Layer 3 of a small transformer language model trained on English Wikipedia (9 layers, counted from 0, width 96). Numbers have three digits each and are written without spaces.
A neuron adds its activation times its output weights to the MLP's output. To switch it off is to set its activation to zero at one token and run the rest of the model.
A neuron's activation on a vector x is SiLU(gate . x) times (in . x), where the dot is the dot product.

Input weights of the MLP neurons that the questions are about. A number n stands for (n - 500) times 0.001.
n19 gate: 744581588621659354550593496417624368466452483380604509232588465587434403196640642237264328358345563518692418470624712755661345673400355527575448517271344473444393381767470730333709301211452423398220567572500407335539513658474374488872589144637662500450655529556504452307398470546487759609
n29 gate: 530767434545773536374714149708431169747372657679550676428312834460414490470682331635273322545669516332583510440505495539816607249571457132802510500262345655785648338459599384515923392304378366535470272441327347420689470375292604599609691887695460817495542457634395525490598579342510805434
n104 gate: 513647366460370473466652534594500418700522540374429495654531624390540666352450653522518321504311276424704693241473187655527518527620470731666270395741350572417261560127474694540390397748473771569380464422334182205286695482651518529495831754406695374628417624531684345492396586528435286509
n112 gate: 505281131567439476602558727456314495514413514241188441707447500529306685250391538690885418651617470331387247510564482500658432471961385540442318305555343755486707514298631730432428533613544334481442835312225734581420434297582683577446472999607591519475696577798429543435358612490505558529
n118 gate: 447670437849544531223473444241155452619585660423664623518513469540433491474273509285353518426378371540436324355563733448113451662438258468469416592309473858425670466522457491366407345613697469483549687756551266584329413780384527329632509375721269443693468533557241678491423543217395634571
n142 gate: 533393164505482666617637329288431276675609332742318313476660580393547392459734666657505410274495708345562245616652536718265225548556659573481239296373452634583775650683459621439491327257731085614528447463485353170721330766340471496298527326585467739621563355357458383460548618524472472589
n152 gate: 633509648734517644355424410661393418470755584383469719432576496650429739348785238268682442469455445723200570698347640591486460667371560237356372526323772473689578775447647301723323530378415461288629214522565446487334400482447669488714565504329402304294398571574417527466369440666522853331
n193 gate: 656752254466524653247259622456592662290707403703490295400485593675289725424265836452281554716520611476480437563554458552245475688315716459515563760413709724447300292563619447544340623480392610467534705529500564785198615560309480217410164255594222400651622637481437666224555443510285157505
n209 gate: 661428593633591565411197456379722495677491754453569566278226403188695500301212559568408862654373448435594559477552535608448477739615622639612606199804585307477568549449315532723491397091477550671546713567452173555368360438449680673661522556491551477548846638155450528580340428438391351412
n218 gate: 396593655316478313764577522799363315742491545518698509740509676428922613619543402162523309504363365260537290446225345658597600537613546702509617638519758495469474251288584518314545338454618571663401449342467692558846527509853625445319434509482690522533697576469389581500463526617243382351
n249 gate: 724153650551359303537547435449318342374645432324572587565521517441658296350276504538627333437603443619357538500530508615426324392309428632371766580504630539613442619237351690368627595375568554574559522343205847580513301513585413651456562637590674558950270496496450644463509706778392577640
n19 in: 456213496513383469403531517531339806534314557687566383518535438636208445694537361370562402361446837420342644666487294325414291585531316592473197317205383487395431743584358356744553628527567656350355450526550736426361496632244468434681517624348394547255326525552530676850388756587604584328
n29 in: 544376545531786706496835436389491366640339756437663441301527650491273368509559230535275531678491765349396654390496804599418232334328515408661465259366477274509448543744427425326711556541237535517438206302551393526522396468469514707491406469424549500404565479456483739428729436288682834292
n104 in: 472517488404551419500337457379580543450488383986460488747508391568532446405747619556432346773525438492384472512594377563277655316593466730305376428378356656468421324351417372492676738336699492307637244512638545464663413454399657805355473407475262433446626579631548597438549621760417484609
n112 in: 518435623482482427267677622545656491543505491468406297357568486451505405610704279536594631615226598690518621393720255343426327660383500552687599567778344698246566596477562379423630417422682420408649675425364413504496593588405708812860312332719851376472674382318629838267404627270708495347
n118 in: 496659643387432467446684691606330480628475520599621355745614508540643446540557392544468606484471559358575580428554427547541500845460597563369569544411359645544528414804441601435206500409377552508208496571668848379520758446293184519517453582570354242371635447205412455279405351462385276293
n142 in: 566337818591328487277522741399440376479398614207500496531421461496659651371467379206513482659464387386661583244322567428487332478386340628566421361596419491283371432324560452641722725861584836641377800607482465509418547563478433758725428588553535272509760406698344588328634487450642253386
n152 in: 474509589241700513428478581611597591487567491585385509418594438950576406357776491434544406509608569447636395794329622921228733558443462528500593631546685446653513594562552491691403268477344714500558541280284227302348379614500455637368607794496513609495302773526312682377410749551504696651
n193 in: 535221823440549303725707534595484417510571415363570449628797310331480356461576392781725404112449412620423401619596309301761732170710257344470570574516454449386471587505363425560679825327601136295510306198780470450525613474725418692433714515246450436490448472490446480811571626521961570675
n209 in: 977291354530491340496403618641702410374266509362491635540460329452487639397243461491408672422651618214707430548696584406316394576500425842629775431734482428648384394614568286593731483460420582534496729359709456409392440337500761426248338425567561689857322463694660526605562538505431601522
n218 in: 282604551468558219605449478692720562596647381606182589561394309577541614236431513261632436612542231459780432703393522708341675495564822756758500694486631654464406407660407355174545429263265594438523351496543574464527580223646626538556850720236532437486533534581505856448505482343576665482
n249 in: 549408576333713563521572243603588366704590753653571304368603522191259359535328531658460683404464514763600685592410432509377518757496349712648699733551437717557270264567457676433646788699634570452420818370491585526413617601238382521587534299518522557779412521548723504326369444616204661447

Output weights of the MLP neurons that the questions are about. A number n stands for (n - 500) times 0.0017.
n19: 522509261461405524366483590516426439425554535651618452671527546519544528421415571611505434493366431570312452486443484502509501501448784606526479451567459605347555502440502478348466441349524606418559478580532388435430447495536566475530496487484470579621466547610663455414488518637401346419
n29: 603392533457549439398410524389590435344483423447611526679454326514513620441481505408468601607611616619575423500585518674472494548540645480509564528545572573513504465590577434435646595368409654452602548482494506513536515478511323445472645382463516455557548565523510359447532428691401425395
n104: 596429600657576707569447541439502464585480489456577439387572370505527519330510515435469447468497609711382538513421489485526505526540458593547421436620533655473558491493502403374528407445518556509623347611524378547498414480387426405591635480518576430441450629483542538605533551461473419487
n112: 562607783478485419542493497504567531401411582578377572579433409531490534416492440612481383659528533470407432642424614488390448501516701485469584529416425513515547420634496457493470622534362473478466390511504475442438430505436379326355758450528420431605521460634429407450511474614609579554
n118: 464444479393562472516541521586557439533372577670548430486557463653516613519545541467554376533408511471512563570398524438481442502723649625395648586487442661533466533588457627543567395583564641496513577602453448592536569261636578440448529430523480324435466537355441636472551560515496532505
n142: 489550657406540547561485507600523315482494564388400458435471597602600484480409582620432446532366493454598360431554532494614504474384376457524449507404610587516532610402405428486624402498562427443467415686531451502280314497479521618522467537423502407584516486421412379443438519544409377549
n152: 508482645466537454591484594633499441401514570572520489402499463551529536428479456529547478510547454494506432515501534372519495402432980551473544427425443556483412441477581471431557530455376483402597466489565563568582518553570480506440605493473466618476446503674464429607549609620593544551
n193: 461577448583608677424514444575429472441538477597425491352424599407509529407619625572412607566526521516475439473444542649387411565339606495487378406584594442614422507365647518535504334483547564539485637588367545616582508624439618473564363525548530649495606513604581511225464451421353456409
n209: 576464474348455476533479445395382504465445438531535445464469535574464371518610440342455304638537540469472556503599613587374594464243503567491571368538406621573574590434545419554479641671390488440386424564610542505362509576521389632602506533572477479347328518464531528547553356468578410521
n218: 539432525474542363444418626546540478495550391383321655361417323459527603482651527493594428625341345596524523534651410544407543612497502464668429536491511551495487391452345539483417524691525434448506573580498402663540527436520565562673527399335398480511527462514532518413464580510512590537
n249: 624355584470511456573384591449424495342710600371622517562535485520419454452377463368503518536585447589488507456494367594559514333487079622430496571467499428512503264474483480503558537457475423616518367485509354470639545617440434542549464475318476396576558536425491485528398610529545453525

Each question names a token from some text and the token that comes next. It shows the vector x that enters the MLP there. A number n stands for (n - 500) times 0.006.

Then comes g, the gradient of the next token's log-probability with respect to the MLP's output, scaled to length 1. A neuron's effect is roughly proportional to its activation times (output weights . g). A number n stands for (n - 500) times 0.00091.

"e ", then "R"
x: 516642607443594528402505577614495535421466602416561463382512515557488482489609432477466515531504477452578446588448518454500592413424628466368630451356525480577483527400537386498438575508241645371572469406506529580353540588544503490467533611423427484432683651578436573484385479470500633528
g: 537519468467737461364555370609447647578396423577483537410279516754464572646639338585581390586491433479711645491419331655480466615676535584488603586425454360461471674622452587805413422370432418666536591568725375348496656423533481627571507497351558412334462303538539355452641452394594458689
Which neuron, switched off, raises the next token's probability most? n152

"from ", then "192"
x: 630461455463420446445603453464472529375472572413564400449459502482526544587433402402494420523647482500518654327610432539653472594328623528634535596567524511414329471466459480570540523549509523523413644400514526462441533529470587574665433406417519515524382579546456487523723613439629338567
g: 393385604477552315323245465390437424559527569504684378320491546513491459618338572854534597706398547556577570445611534425578394588498449531607587458691625429500599637296458619553332570563305645638288292452589484303521577556586608403519437521658587528508511394406501448367385421318435500336
Switching off which neuron hurts the next token most? n104

"e", then "e "
x: 636416404444607624332407619426629521499586254293549492417393548496592522752548430639251635373552488450451348451590516474415246544599461451590645689427457386437433499444413508436495488553318675376467431466592609568469733659499388412497519566364503534614480465321462475625547555515557636544
g: 642581415365617567320509495691623599484677445500541689639221663457621557514522501483681539635571598387423437487447548285627472471654564421462556432460624570536459513496687417608427444476634507686406498570562648592560443651488690625660689615626310531433439671436407620542225497402565705325
Switching off which neuron hurts the next token most? n193

"im", then "an"
x: 562499553397540600495370621661376727449501425392531509685510541397410498502542583461717637456418227524460413457557365506538591658469484363443616451299547416510352452365431374504459508574494571444491397489534606433434577246470749406603437418597399348369525588253330446497524295540403545339
g: 473510605643312590468677446529496474453533257327681561496289650431439613724535551526338409481575505336509513677558571579345411322521459573466509428684476457597468558716495581504649561705515424383416773480208497591541379579414641429403350610541551585611521555542453693725579610441655540508
Switching off which neuron hurts the next token most? n152

"o", then "gr"
x: 543584556472652371348411561482505484529591496486606502467491704517426537698487427484486700425448385527399544378599516434665390563347452408525586889648411729423466473381476568490471468606621679283581487422598554506357695486532471440468548489531336532610416473675423329406605605462509663507
g: 570467503544620130741551644469594471445479587510667502542391474638450687521649576499521608532630528328611571484432675654452378300580522519620382621548539627555485465529527796534601572818635571643589416438178644539587483675518572489619387510516563506512479506593466520377508593594654395491
Switching off which neuron hurts the next token most? n118

"of", then "f"
x: 553551790531543634439490650438553633430522480579361557425625588561520480422460304550493470522551569773343499453630455543452633361653501515478537570408603328707563499468472411399465358715394603400472302509593372526413662506406421457795484682613513380435616563455600541453592492351674759522
g: 463673558425396582284388590541551574415376696761409514484566715574544570407504452438324514493413490428485580434660427358384691334464564459401632420442566534601345319454285460372403593373571427377450416511523565302596365355526618562431562552420529497412550311336544178559255609545490661596
Switching off which neuron hurts the next token most? n152

"a ", then "M"
x: 519460597527661582465672591503415555443557617535458468396572403573461518490464364431547588517563461560624526469509486513511598540438635510495481397375580478482416415425615321509488496513339529508591402505490542470422505434530566557457500559292368509610451562428427602497584426602424521535
g: 556567474479677575443458392688521563660371456502420603408230603607490522499520507479489275536383360442442544695468564501510587544748510642424424446470410332301473390379485801646405427379399373611375612547559323370553610495597643524614306336514315538533455493478810448441524409470509373700
Which neuron, switched off, raises the next token's probability most? n152

"me", then "th"
x: 521467295444519624520420653462555486511605364475580450717332406695594547727526488583322535447841608448437391405644392608491435470714504445400710649640440668415460460376386663514586609509599567507516420375294504471403631593497614539517492480499384599599313486556623625375394458587560595541
g: 437283448544253433499455467507394402434432531318552622566514469479560510678351465512412521412506436578329607420405479446597421531451575403577612563024686400304713584483359446796612486608575622486351456413448477509440488418484375655491501567323664480624621566626448343452629545445402615572
Which neuron, switched off, raises the next token's probability most? n104

"200", then "9"
x: 668511512404467605521368543470607475551628673413446308451311300392476261502606483625465596507601498630434497654771598515350337659471503465583541405554557640601485437126539566760574485572545565537443557458710349585529431477502597583500580527432416299600545484427406345458560356486523556390
g: 489500420496742505416425492455341672492461742317568736526557622516336571574517649496286884420397575490578706614526656578548555517410417437472761372418713430611484471428329525633531505451464525522447475330309580481524330515605596483511703497637343688571423581593563469526432451565444493493
Which neuron, switched off, raises the next token's probability most? n209

"W", then "el"
x: 602277592378493518477524549402769557348532538565467506611571312484494512430506474746590616496521576425393566428581490410537592537667433544541543601442573565439619393532597401379541612562435480388292421417570465319571341558440565494586599596536521491700425500587372526735459351482730665461
g: 599561292291544467428562395639488545432244400656486508238357613693556424648458492655534554453526413713448417494444613580446663504467398412590491598407546644530518390364259518535472478320365425612626531574714749558483561491592351443252451514580611484426308568471466530639497622497691660398
Switching off which neuron hurts the next token most? n193

"el", then "t"
x: 466510589565653558467592524426462568457293542465422741426462601538459360571395539389288485525478595474480457550749336549664581417315447465447504508446385314615443291302425633428460374606212421566489562368472641530612384483423457460639514451500490436355690479486487476408356437355486569592
g: 505461474343684327444327448418422507350600469491462515487665481363595482449641406442461668484575333668510501252458551356585567461661592643565450464449403611472656507527457513485493102719387410644500349503548345298333242612450460451595376590535247428500582526453556366414672451598485484533
Which neuron, switched off, raises the next token's probability most? n19

"fe", then "'"
x: 602460368492485464601440769484543543469654342602480480609479443593616530521512553655233695449746578417396402417639449514432613346509498322557774606446447570441400448365559642452710435433519567393688519523498372498388499582523510472614454667818417540557474465368580540375531433562589694595
g: 560526558449690721387707589581699416634562567796392391287390423351584492480451757528492435345500359466628306361371578374653415474551514482433533466486584519674503361713512486582511470495350510632510460459584502383556586657439506354664776457392637441470376435693402485497432595489560552679
Which neuron, switched off, raises the next token's probability most? n152

"at", then "ter"
x: 544393486473529508448465678362574470347615352524536206518467483406416497569372388493433418467703407504415745426431400538506450578710456256457329532524556631447340634538749467372624506436398637471550568478507664589426578421667551400586510716371435451499396448445459771457462523389505523350
g: 495415226392507613471434583401481212526655606582423652607648437523490515552528741466439342404381673498552462537611532530452608450558548799472565392451638473468349656708537742636467541348483493375679608482505257559648413656685470514374492589475426474377628511524489319411527659360399461449
Which neuron, switched off, raises the next token's probability most? n112

"bur", then "u"
x: 473593454469417510597311570488333420664719361605478460545413332541596442510428609579486595515784614417561512479560390494350630377334467493425613627564401529405561438645629638714557201586600562571692476339512602612525384587414394530762556535346418411443521676571462501446418440465605494647
g: 685461635382719635267359502488611649398400629358369511519338385568440497473575419445485682547509438367606373421571572596470604532553396503400570530439643479581347576344545331565314635635422665600637556676530573523576581376593320562350625629548359559560633640610239652353554628426507690514
Switching off which neuron hurts the next token most? n29

"201", then "3 "
x: 653572528449472591460335485428539467486583606373433274485353340415530302471613491710395549595695476612400648536771581499390393561375498423594501400530539587470477455081606482736452495522540459606515527475719338565539355519417625598498565464504397376660575416404344366431521443456592543537
g: 761455483485417439534701603543516489613411314558348348550425400521517404513350592435630493530463609559538274335449391542383337475536562474641518634662345647472385506446572526428597540475637440448736446635624594579466622564555381615533428564278435334554313349515280483216662699463550701465
Switching off which neuron hurts the next token most? n218

"est", then "rig"
x: 448449623511622347506607713215485436351508661149398756475332392512406546414494507606404482432478542473556435494575400511463405686589505606633453534644572577534433471599504704462582469635543573662472466328416559386577494565454590339486493682590535467272536512454595549447590269563612541454
g: 523376326172361539520272612687512377510539589379440390694409395399628608643435360423747676605405526379529522443598480529419550474700528523597578411423507470539701481545560378483581560390583601715417415459516439453487524333503555440522406631479221528661453349634288255534481405390521497505
Switching off which neuron hurts the next token most? n104

"195", then "8"
x: 589516581508463510531334551429657450453574687448487353482313437453519329463470567570510603515651455611465558626781450371610463577482516483514429457537661504646449493061628781634476447424632584543571544560705278710540338470480595578515600500358396282503599530331461399416473408457435564471
g: 583562696599749618577533435451340496406372658727496595381655503569632318648413564479395702608379615446370493551561612482603381613541584425434591528543473211669519504606588491459394561556534449641313490231267583486762663418633546512473609577517570547681474547446398514644527563473560651569
Switching off which neuron hurts the next token most? n209

"9", then "\n"
x: 461526451500402515442431486345428496490585621472640349509566412415515212686484560534237614449509499555477479409483473433440466534441587521441430710406504464499414472533465518437323448499692568488625507707567433524389577367515486536660645507478416357457453451433463583526530303602544674482
g: 676395352539309461511471350624471549569395648465356463323220457599503373352318460641653337542629571564524761457482578566561458368581470462535506569666594711655522428630419633273511502371576495390194426323383454541485544399491514490538525464655445513320510382283457423644518494529306508488
Switching off which neuron hurts the next token most? n118

"ick", then ", "
x: 407795385401631529463270444441420307507531485429286542514499334561393527577534544507476620736582637757379301430466492452615413645734478351324381570469606457557380479722431402568454490499455577339591485381531593454291511535477573440425576356502512489458527489455421555389616526646569432398
g: 469451425408645324262350446261465417446516581579541724515684621397516470518591606580300543399504666477370407453401692326511462611639543484582811583307515563528477645660484368601635564606560477601584456313561567661479460384360285553413499624499480627605476587462435370405386429659610602647
Switching off which neuron hurts the next token most? n193

"Te", then "ach"
x: 622532536430491427549336722565494450516604608435613522529509473374577456350521464670338638435546489331558520556615362547571433450542467309674430538587350529351404388549515481528631713645585446495383834525564384546455554451433403498329615565585445406605236548535541313595511682415669629637
g: 402435385455441786538540481458481611571583574343422499498452494468572661377512572344533584675312440653525461543656550700444609548515474661571630537633294558425448363425270492708560539428367505655172411554479551359462543540666786440442657431542291511409572647507626475602689575428442597574
Which neuron, switched off, raises the next token's probability most? n104

"o", then "es"
x: 590585548505635362353454572511439460481616418499613612500459684536421536685475383492431662492501413607421548412662513395653485541384438457498539891560380743432513469324486558490429505573564623275541488393539521503393652441550518409476537521493405622609396438675419402426627623470506672581
g: 457490598426680404461656366520379509525362457443334560330697693493571439487519584502587249637416574467558608464622566588525464487604493688488351212553384433648422678417395517610637447512506338293442527597549435366559597432721431490434584600547333446185520580409594467536496434261375298441
Switching off which neuron hurts the next token most? n29

"== ", then "P"
x: 494585672463487422576473506628344441356387526459429503396295598447519533492491453442343599473598750338554622566556485420458633746377565516683406518502445457564480505491393444634365645517374558354368493487455305377419427293444466517510515528555636434417156571311558657437274328569508682510
g: 304473419612417765692387697600456305510401567418506597579541526437511351629605564475403698420589514332400511564598450336563583317495545611459516627336639480368561356590521434501434612679415545515666565376521446522431687643736572452438326528287274444471557452571423409489634506403580794502
Switching off which neuron hurts the next token most? n152

"201", then "1"
x: 665566506442483607448343514427514455509590626336444253440334318418567309454611497685420549579656490644407668509731581481402390558419487403572471396522541582476485495094597487770443485543506470565507535482717351581542361536410643583506578475517370346640562401403359404430552441480627553530
g: 359466455513382380643525564370648399469597295437721363379426456403530682556682437517623363448596626587333608251529651506592631340434493615674541417506409545555444721597559483674356452512272522522460580635536459408511611575445623522429709328572281549303634460488617558394417429497678346548
Switching off which neuron hurts the next token most? n209

"to ", then "L"
x: 667581433406468576579670448534407577458522445431597541499499484541439586525556454380390390562634559527442584341532496504473469361511624522619369663461361428419400655531434432648502605503567412469437463422504585585423599459488581569465397626524438454456487637488456489514584533457553444428
g: 390445542724622557361484538570422402646363642468400280312540566613406206501413344583603588551430466460557518546480391462530579398550581350735536557412518582413482567544436597439515465621411340699642497232396308441576708329610676581729545389578676454513506474557707541574590417498333467568
Which neuron, switched off, raises the next token's probability most? n29

"il", then "ar"
x: 426522666682460456533511444454628449525392597454358656399561536331325538574449740443421635628521483614550514555687373372578569538490475348244427534505236339511402373562525679491421497491347510369572637415451429513522482574469697368498678397451459485506588635424532614436793517436468565453
g: 538524600518546517502357384492636687531421482563460428698480586365473462565456227428637754443662757384398728424488484623543230453703400642557429561601589342372639382691741517448491621452562475462551674496576568522532503460453567455601553468658531803488558503452483459652613571602602646415
Switching off which neuron hurts the next token most? n19

"ast ", then "c"
x: 549415456588395450520593559472613445251417325440485651616598236555417519368527446577398354474545563560455429453516512522365364367369571692504398475568387586465183480573581471461642412400574637490568487423530543353456605669575504548568452653429676346537431592612482581533602493680671587496
g: 563471421421406584661537667445533360483480656479472571435572513471402523402626531565540553532589374759578523496502524539312473706491527416657685514415446516412652500485650427717594552432520469490367205758618137604473420667634465434563618606536288546598444490571736355470526536571549711620
Which neuron, switched off, raises the next token's probability most? n249

"Bl", then "ack "
x: 738473522332561395716475482476627569463489426275287553473646605397510448458475440379597574516584525568562691494593542541511518401559503402458359474462493404444785528637595631384605529492457305452613596383466329345512449477567382511683473395580456512536328495696387493635682377397718584661
g: 668750433428409529515406673443391433596599610390501380457240564577641529460394718452422589622384649564418398600510367575668610653386529606478589608411402430566385536344371503339519410542513458353548419456386550243657336591467598358588488541398418388198313434565267441526451522549632403532
Which neuron, switched off, raises the next token's probability most? n19